Layer 7 of a small transformer language model trained on English Wikipedia (15 layers, counted from 0, width 128). Numbers have three digits each and are written without spaces.
A neuron adds its activation times its output weights to the MLP's output. To switch it off is to set its activation to zero at one token and run the rest of the model.
A neuron's activation on a vector x is SiLU(gate . x) times (in . x), where the dot is the dot product.

Input weights of the MLP neurons that the questions are about. A number n stands for (n - 500) times 0.0042.
n84 gate: 618302493480328409592540357567551497466578602605493363412674575598706464292483500444520617583654434361348564586380278500427385402443382574389510466419775480487403588324426487346483540729589410720371462625500338352421378480381720455344506449601480533493342449134669473480531560453493764560671562385443510568507497541401398578305367321617490507460636433521497503513426557690374460493558
n90 gate: 578429661695696358394540420369700365490317444424585483554695546473468507318433277453507396709543510612503497360590550597503340516460469666409600503569497487424302463424527418486681513444497523572404348471421683733311427480445427558435536529640660467376432514460437353292435654611337544429616418434645568517350514614447589483210578410457466647295295266420412243510608530633547409649531
n93 gate: 473466550500421615466500550443481414404648212468395483332574457493697390366437487497669406625599556649454395503500487642324541380399453544618486672575363603454691500645268353503448705448668473365497469545448443587602523422725668497449519344487395556745524640493580558617514313738686533577556578493419544486666517407314500667349378286432279497296418503580581357487328436469553291358548
n106 gate: 513648352533633460623446627343509625292583500453430529474516542627627475536575625360623428400610442593532613301474591567360530487319713655668666421530672533487576414527414535409449556259510654397552524374667536276613616507470439610510405425608360311546675406448520443434359608743344457500464420387487493600660526514581497346569610453538450677405390323486595575642593316377432282745457
n109 gate: 413410294624454410585554613429301481554248524474537294283488482384684497559537461463453460613512548562360494472356424694494525611413494317568560450657646570479556519503432644528459546404479629436436376346449413429749506613519448426416536668626403307410543365327528245614497328506506423488418539709484528475306506598543616509463412424443353616522535500411467515463578540381482342379331
n135 gate: 362268627561544584416614437541521487428542478624500519622570466435399666561329655459484637513519361651513674557551434374465709525548294526427467570429588592535440638421615345497586273540503535331528382469581616708497588532400419604548780530515645462580458626544405571545546598417405599500400416584446349468371622323506403373577448303568439736516481421355713582535321570326749545577532
n190 gate: 547434463434663588513490602416346445433434454506487571557406671462500711719506509528528466365540448453389260481457509509444506524522405541653542362419401509485544535403440549522590607348608491537448571578515421484648552827418463329440663363885437676503604475703503592469341460428426394197359418485415431297411663401475506538522516323415339351500433572561506441441503594535472462591497
n207 gate: 470634552608590447613433681197587362597546510537569685484458398331453358605471427403510657590410612609362454539675439711552665405510516470415349628400674610680480645480349459583554395478670416436471500613487507674458484540497558628338503696430503354317474623574481374428390500487461621549497602375490477507583441275325445437372424537646397550490493233723519338418648611722490470507337
n212 gate: 439406367482608537651444584482483350599463715529506358561509506518310582539467332464424391533536629362467570470311288640380622676624506503533375555565578566608524369309552621463613685447557642610601288483497589445542449626451565366690400598556522626361552500575335343458426575639545545548461470551534549460390308425383473590689469522465405568585294440569309407615396518543374576454540
n224 gate: 480536652506545582563578658474472507692683510383392510357516421411550682351342566413582494570688534631519480500587574503439644453494733559692309536671587564519558444463370680401557454614708355719593433497547513422545321493599360534559544401572510413666604550593404487276411561516606678506691449459369700361658484477500359431282632563333424497536484665745626426533559688451426546529573
n305 gate: 510225476493683517737332534551604489623441425598469568452497450552507523469544617612392555558281507649629476449691432560585681583510736462624514545698521657585503552457424621500454697570365541419527404444544379490520351591563449599361370421370420350338379406256357433490518493551401455620669480875590417462340548299473537507635360688473413668630556524315487575180528510385357382327409
n84 in: 438401476606517507510407680520574623619393520513621612514486430666414437428418513338597654534560468372409417578527588695281414566483448672346518521421482646476381448525630513497511294407645456490399433336317555414419261410465537438566622591361434365524799542497344246514497677507442483329624693426490514264431665507331466552222538521480708597445420476429738527592473497732557163541441
n90 in: 760420540362450452552516716326424463459482356669412659489576493755335542427312422320489427507382658504661559460637507549597478348478500522259688522463702529787431471477434638340575533436468496329801519420606643577457668526441436643493588434567290522467548589529428289409567417460493449467400457153379632729684485526370705600496371549319423589591433522748669272402431605541252504460474
n93 in: 460530707731575420316518693467481402278560627341354598378451342383598414642575352490696464581484677540422640608542357328503490388503543662493452341637497369481510460588497397379323546484471399594597429386526556460659581487373432762423487534640597464497761557623258477612658536401412470559532291545298523433450609689412464523507413473590480543592323575657506362467354369450581460424369
n106 in: 270476339402420463743434500527557531438534586388442530307513378688510311581658546493646507427546462605467463507717613630537623523419565365770431429466389677656412408691503336342524402451593574530619403649618459669626318531356530410425373615513292347422530627606657558396376413601583288685563474388453500555435429448617384524328575424647678503416616487535536470483459439500257476792610
n109 in: 435351252487411624480619526600372450520578497631328307429442459533497422422564535561441290484816390565560487551625526491462402475645591542526600685383421401481613357300513531661630519358471317506672453432484698455376605638533449704379425583635618663545403480459474368600375506458551661393655393449481448513546539692519742461675546673626605552400546397573578471490523365536328672578598
n135 in: 319361368517627504694753558448362454826497325500741427531486375412450426472424612497668646404582504479449258417572418460466525446552444462396546514458351294592583545464284405606486420476387362432562511493429430423312480609352282563739507566318468517594399436199472482583489421351356549333333409561566504553588566486479657815416553557514672535451585573554251307639503531451497752388461
n190 in: 506542590310579468503441659276509361487526500415652404497632519458568547735580538449516542468557463506415500398347433655475390357265270555432358503619490248655484413364303588500553387375478468475585414411575403668519342484441412522292534451565350303500771647544487431455585270394398455413421519478435688229487523325525459565574373447703500526628461583414488647532600410467427426422454
n207 in: 480607453577431355490515520330516555572476398519631357607187676483500548413473432593574316536637244547553557305447447571385345565440379567664472564488401457697510503638239724667376597513553590520273565410448497550375359558429474522409477681694480546363544534523652439473442384497536737517628344438446490592520574647411408667564476435532294683663510470572584679380369500364589688271503
n212 in: 561458526487510581454476541465421375461487462509290497574506478493386568410376525560623461396513683497446497306484471497535792519384724503362480439521763427472526487643442559507550448528424382607320602451703552513418696350598465377474562390357513424400577458396494520635398519580665394465613544333652474330403587695554706634590520302619367507529670382530450430162442356507627733468327
n224 in: 451515319424582599523701560590393372531572455715668665576670555615398445564395511421405508388256641408571538256545422434287447804602515603466317428525550358578643435621568209531539576223463500378615644645846565500664638485350418529554420597570623601466530612664759669693469684594369349198608493426656462608420580504451686327398304527474462389591546466520273511420542425554429709690423
n305 in: 507546514426608600392535584525443464486354552507393454610549465661459637557328497556386592653469471650434518482433399384284657606493500333695300642588399412444691632507500362979274557545601704448403202331638400560639368457385448514457387460414271318486603371410468525698569489437493310670694493614578318439464504525566521666543471711562350604539608359438459370429461521446318717603511

Output weights of the MLP neurons that the questions are about. A number n stands for (n - 500) times 0.002.
n84: 384441374362455647344732427553455146533409817492414289642500496804756572436627189643314535543648530455521419467189335509265443415508120600324468332496673481718431529637168553317414466474429379595529565496414730563531362624322612421290579528518560290362326465273464778345194749445417520420441627496344671394339487075431592559429570458421578359589644500458516530400541520561553722517388
n90: 656364514419830211454448202406642748562422635389581543534625591588583876687534550546640474735899513518453387525308167386560296453599584491239544398393483505661436361346466430575590371335729465658367457427345531412394516479398550380424558383575551387496311435640518751579529330536352291424663423597582351568616517405625438350400960454788471467460635641656317496428566317443636209653496
n93: 396640461416500837419505439347546558523484469277324402536535639710552540544437471594627475576370500349719534723450631127480476544299165785481478522444294387248548408528547521567386500321525296542399343580676701410471500372463395709347582526347197443353544557628420455400458597564374583733377271558593418250504480362794601518629653595582592504534586416567755461373458568848361383429414
n106: 274387612250435473615472702425531615396596626456521564578352361555598329586386452452318559492613467328303714512355516445233554426504721374384554594566384674554723642377403801332604657177415276318317434417311426366666462385443656293496725446551475723515525626519539542519469504539776333454212448601592868313442504440517464481532523215345622655550601409419466399631563527622420464655138
n109: 546615404279202607608522460381278433625459666430319976431390488434474417568393442409457492288320439479596466496404674479520427147407712623646676618661581378405520612512685550381284504631214416352601593605442766508637563315430773539555496319173472447474406467427568480418646387543480534568215543521451469500685492702464602367500489309340492710428426399269383405654581328294479757516444
n135: 600601681193693454228416608659397727439328372812384375529452344393427467632570496557592355396445572435504410362488700628533626732624671551446593595638282621371379393633480308627483883365620523395701868408349433410595350500710496424435569741449277801527459627462579361581508600606715344562676518611580645619597439375559496446415387726250666721422521629549345422527400496479640231455333
n190: 373754600360318496530251368538553634772633297354388438568686446282460433556378518555485480452415415492269368430584377422432573424823685325612403318332460500417251251309676755185244636256607493639508315424504568504641577612474450655715640474665556394298466512602694443404561415551601429642644327512734550686474360558311450607294620445333405457556606392362427586541515583647611556472418
n207: 365325430481598807448369608684550343230573492326584316440441488558559548680631566500291496368484565306336565504692585706420198392332824414561504627496496613621698558544717268649458375553570332496597512508358507563571556428700644457650818425376444602278599525570317838616527368427582697549572415525533504691492559720565563300418456508307446461576447681337222401594782698496516444448421
n212: 496352504371525556837631566630563686613649459500585552570560358612679765585531599610391420554390464496589368436785448572465224810536508551140696682590524513284582507721599632590594313512504444443353504344366410595464525585500707489466534398216337334518404262348529760561611489620358569595537500488410557277679489279516466450379433504631481722478318302427581251613339467373388416392347
n224: 418296505602703495826736364252500575552473624496473770097656435638771226518765403487453340268541709458540420465589470560380491696517786696144408709504306481529455500625395463550759307614325512533487536819671436478648566491438574271329312671707527705673670436606401228546479850567573630563415604661636539540609435804680361632648577756404308556550313272562500619483633640468651558398667
n305: 464283545603315412446647496552508696281310824480487505387374496294715554587417409463665577600453602181695559362468335158529657446411448343280364568563757428335404516625705603764667391394526454588266500504524395730215650642327314443578537299371533389462361436538438525310381407407250626343456774766508541293594655560622443239524629422628556266531385575252595570559388472632598459388543

Each question names a token from some text and the token that comes next. It shows the vector x that enters the MLP there. A number n stands for (n - 500) times 0.0027.

Then comes g, the gradient of the next token's log-probability with respect to the MLP's output, scaled to length 1. A neuron's effect is roughly proportional to its activation times (output weights . g). A number n stands for (n - 500) times 0.0007.

"ers", then " have"
x: 508466422531303421332342524577520503349249532341654355419434420344240403449450535671558451349500559472493353431515557470340528286644428456656381398393325379540506524488519523563612402328449471701318526326349629395357434628432615556680733775417537511614744517603475513510393398498561436369353772413498576536618608540519554296411480493175599472315518235372579495454459358759685491510561
g: 593364411417442420702505245531582420274419636674740475519456763747460333576495244622559788517451337605506446621619703551529522353445566476285430309491571745554734503577484350448516437291442493478469642370306431474577527634600584679495502476404618501664404758332589499510475670630521486619696568556466286411527468435644641445557378483442279427366425750412547362714440650612514263618733
Which neuron, switched off, lowers the next token's probability most? n190

"an", then "'s"
x: 339606505446384461513278683510637460405322486498383645471477664442451302372617706578500325343543621260439505476449636458317459420686493586843506458449387348548587525552531550509647379159293592489498459403481523428371413547364491521452569742509523393568732554530555311370496301619405357375258664647515502466528406498463673411394491364335637574639655435409668641507513601549566550409441
g: 632461322368475590738548537532448312483451533557383504721612424329735306505559555455456520528792609490506659589342465611203401708476367494533452316645391563591605572297261676716504750550429391566569521427458680428396497471672554531509424359439710446549505595622787254492472425420610291321428432756513486364541442444241543422366510574582377356518313562454413481815286451259544414494570
Which neuron, switched off, lowers the next token's probability most? n106

" ", then "19"
x: 475531387512522418691539385479679344388465508247430399414499476400417319511636441477496412260428537556582392362630268465359560444725429423556569574331441479534464461465516446599415519248340512457334579443516305263270406291491437531464338671277330364480796439515508818354442265421436640424506724618472373465577497530581430365252501572373327423521438491608794475620726486575589480458514
g: 738531378393469464698446503458385414495603477624729397393462572267619550643260266359679495540427773482374560364625672504552302534526428476349470476496706438489469387361586536601507577347466320533523329359566643544544597601460438613625531710516684428291433732492284488674455496391508658583491644530579517477561531624405362385192359469532501499541401239667258332728880363671451643601577
Which neuron, switched off, lowers the next token's probability most? n207

" play", then "ed"
x: 413454509448467619329435594511694412369406406196460380502474329467364453513487631698607461506397620448705531528412584243508394276395320606735557444309393408500630445644510394623347441308531369764461542213625357322336470519527653744390568681337417350511507593591576587430488258513516610436396633598454471449633443468531551381422426384270404282471497462703564679383473254579641263606494
g: 574520686481432541503493349181540369519411528434146316426543329430369535659879460392509527536429505459404824498541510469459594343463412707271380466650440713255435341517469477562430387248634569422142419539437508595502432548640602685340586440482444346321549379497343626459584508469459506387575485333533496612548438614426277589418618483492645441796409508332582534697740343467454358618614
Which neuron, switched off, lowers the next token's probability most? n93

"==\n", then "R"
x: 429450342586243355374354686521511254323585374252558347506452491469335464534624548701332532438409632564484460584480462465479502257593417290565622475453403338537393537599563579531442506536314397557461580393378391532421327506509450346465478687323526468689219634471698509522416461485642695284317829662506430384579566574490530504516478497389372598530330302524435297559714565471645537585447
g: 423200387638525336279532397643485568443609531816552264578648321592391505621571367405762349545475372306481513389409335562333603599551399698437464409382569539585366295699372518746317436463644485565466668439712576565495543451505528398435491360284511792551611547535597397222662623435601591568566543680479441585591498361568349390584297370447753648458399616612617504371456320589373337444286
Which neuron, switched off, raises the next token's probability most? n135

"ed", then "y"
x: 540348445597607771220451594489542551625477342293460329538386514651664637415447651518393385215514516541655613490462378435447485209646330673611379471258544297559635283585461461421516505520244404701600379390706578536382583604476577541374509696449444320702466416510550456351458482548449807457373488365394296599456616491526560413450569420304461364482468536461630605644580590661723666559519
g: 550661694361419391327606387663317493526624735380312453586507518490505352310397422704614602524432492497477530464358472571567420362437488557572388501497375476431597606520499627670447665454272714539444570588634808328607685657503652735490563641412383599593472413364430486504497597227762665224578535537690647598620594430400568494624171784562395502435439529260575491455392298810517505524656
Which neuron, switched off, lowers the next token's probability most? n135

"ed", then " as"
x: 347450447502515695400535572265528523411488383361441307553370327650652502522580480771457489458325549450769564588533385640291303309642386558529358291393513336555450394489565521438432320608191540731512503524588472465222378545425681635454569649300417391399417495547468424409473518539511677301409652440338562525512554624384518403430452417256438442474496402668661600528701438599690493754561
g: 324391272608379521559571526468487567362396553421454605552213594536277579585653546572555614494436551426585685746643340558708516705345514506392696680610332527730498534549494318431535856684651573612571375474591491423498356634676283458685490321519454634388499759455657344444447512637796454518607454670477645441244501540515701599553629707425469472578471453738620701514627344569600627570624
Which neuron, switched off, raises the next token's probability most? n84

"at", then "ure"
x: 670614298535565661507305649446578625488579427464545315504410564488360373323461529455707493534551581472626475654367494455391434360525573516594431413225358356710602564453643438534606533493355532712563450513426621509435573455590582321374412575419304454620617569737654429431437243563606305373200768557506706578529548625514620469426356413160404375519690516448657423475469838607609370439449
g: 678467337667563394544671529308785655540722499611317433534381324615830501363514491513420455484509555639294498519334602312666540776438390421388295359401450404415355387434447350683439512563543646593698525644640417403656415398581465421288318363569486432439465462443285390370361411555583275272405553523404427851600360464461488403724529716565463565593407281343489331526579482387488561354384
Which neuron, switched off, lowers the next token's probability most? n93

"qu", then "h"
x: 453547662588444493455217688470476481521454734400350567297461558575408493576917546364461355582700405320631490507505505338551424415735609357690309443354398385505629467682456554542616649415338478530469461373531522551514535543487621500423371634382557463430561596687427424508406129531389610358364658590352629656490273502405599461488533616500442517550588315667790628463556485659559673380545
g: 662492651492468625452351573503376472558323684536449545622435530295522550622471433496602518300249305579783412641438552436551430524712559404509650213300369697570273199522540549403512482622530451556457303620447630405304519328600322510538671459415617482544555475476431544611631528295615619631534522347392688280436669212464195347396406818495622440292398402352447415398465412354503458689511
Which neuron, switched off, lowers the next token's probability most? n224

" c", then "av"
x: 535465679488348651485236658418555442530440476518486430427447391630427331391410519659490567498423436594502547429296523219535535346603509344483578514377373330636528508442488590306237504338417468665384506333532501434446380537629368599587448595227559432453530469739571667433441247262573464439396709497440462580528380493724444518478561482108468358558533448553728611509578525567616554331581
g: 589391463511696471506500359595393488433492639642685382584657716400473637574433501424336564372622403355333608419498742491213397646603685641437525582558682577633511620395557563378192522607578459505492357364658499500665318529329664365468650512377608501551566528398472643632528452481564324704407443579294455445771571623445569767347440212586696662616690613279536494158673443455325577516574
Which neuron, switched off, lowers the next token's probability most? n224

" that", then " per"
x: 431464463685364471323339667313557605463373321417532235473487281592178503370248653508369536476422624557491453464591494547557568781920438473618637466489498493796367240566621462442576478440518527381452374420424538510356309397496313686462549511316529550580342436457590696518504415462363695410360559629585284600639658433547482475431472469372465478560665534571535386421434667269590462537472
g: 474664594338458301659599383700499582597539598729469585237402363846612445661501459491419548405360561514471577347589491434684596559374602667508544698277303461350186452416553351702503542498461700465525517503299441506322548627522557855391305462552571486585568624567455651481406226611532528436574474326529460641431434487580505402420259685486445665178740563400573720556460540432334448529624
Which neuron, switched off, lowers the next token's probability most? n135

"e", then "ac"
x: 626606422396581477436166654707488295378249540615617286303532428609381554256439481798406381368609473381642574601436367356571488595625655366491430620328383541509455374454510379448532531510395379414406148312485343460409383481301449583350487476447495283406622358459512441573356476397413260466356540457665606477402345466519500437399398565438373433631527488593614521469499405512532546556373
g: 323522353547540475666601387591672243560448467171709469515539373372351329618437317482469650776692468438443512398524552670375571706394443628358604603560774526492561826526430437323510596481621560670219536394491437376456506443314394465746346402557627480724505559409657438540379370435344442420328464507412378473306512383357558589483693198620437247568570466543489478486494597725543524737465
Which neuron, switched off, raises the next token's probability most? n109

"a", then "o"
x: 449478607605613556471157437624639395407414595623492254494431552374308395324365521521351494258634432368531656378229371389641483352795645585537330517425388310501562358417514476540431689605383401556551420480484426535208343470462586579340461553513479521619551433563449581336371223496525381423184536583521566587503378433452585545420578543268626648570567651624587503623516471424538663538584
g: 469509451482430373328577557476688523623172158426385490683370570732408563562625526666420594628571477571565488317526467625818517407452301437559421360544343551603551489562560630554466316493516206523568306579309276659407660496569583450612700465801684511525436569470421408352506452395721343664732339591587296431557486498423449607383568484405341619689626738398405493389575683449360426318364
Which neuron, switched off, lowers the next token's probability most? n212

".\n\n", then "H"
x: 424447341562248302342353714554616257368555511277537352483447513445407396607474512781411479395446720555578523510400436534437526191622395280467520597527416407544406527609549624545374412442395502419424598375512602544451316488630433532472485800427552450623314553464488662341336448497448791367308651596524595424498603505578516466418574446356363556560346254592548322596657640492598437697490
g: 530373463351510522445415659322663347419592555436523372333439530307324591464718278340405539454462319620441588747672580537711448521455277348550632484413483305509485493482473438631343523821611422490649374527270583356544553453398495463444615600401500441257658795549582389420807583233571449372472389542536398772579434492365367599420556520442579607578701519551176493318497337353544303347354
Which neuron, switched off, lowers the next token's probability most? n207

"ed", then "."
x: 405481624502656548294352481589656510434372138558655510572528204437655431516295641709550393351406477537510664550439205239479495415646361459574551527398506237645519435678689424479448598389321577587515351404773490451252486431440406643608538603296480281533470552410412550471475282566287439494293503430450443531482508422411616283161466498304707572523517448502587522537460451575630422607483
g: 411506105606363603510612509345694456861410499481499486507513513456607772425345462546380387241396463673666763439505407580519618641414361524479452414360701624503452635287395449751650308653379514401380425492550616132531542506735532487616522610477665563449547561467354497419421579399475251339373392634509384257540572402653390377631477497404519612395739368519701612438550674442557524450451
Which neuron, switched off, raises the next token's probability most? n135

" the", then "m"
x: 573594651474230604338292820530567403408418519336619367367394399620360446294420604559504398398359552529579544599539535594663608455706409503632648331353743283699351489611431541422413567327518533577408429380486395461317265389419363589448551805447482501493398537466643629549521287487450452524313877497433462512530452624580603493297261452423536245594538544435565524564601674591498602512489
g: 596470525667493721306617574447550248456757487475495409618513354379623280643594567538619583573430372495434421597736559498354621642513414450449332409446454435605606409360495946403704327474581623380349461451750411533556688812572819496583490617584496416389380476500568455626581265397580288703545272536426604468541532441298542475523451785341404438652359537635330624508586461565421418454653
Which neuron, switched off, lowers the next token's probability most? n109

"u", then " d"
x: 415730368488334577527276606566633561394222654442365532545459586477238307435645364587583339358286576336572597632419345413573462297622513569716333502444478414459543417608579631708612525326403444461472413372190416537402399557319451348431480671443584330457570586611523466490431326432386412486306727592543468531541265481609540427445597550416426611610533454605745503572455281631661475148557
g: 712526502632612567566565586248636695529342599572607590328389346643603700610762423612431412243374651460478520485402634414655393601345456603549471453733523446557384698721366579637432617463692257611355347520375514574322457599452400471502487356609438668262495347422310576497714568699546575544392367623263615629555457393330481392643429502402373657493474648274347418579320347587263373583645
Which neuron, switched off, raises the next token's probability most? n212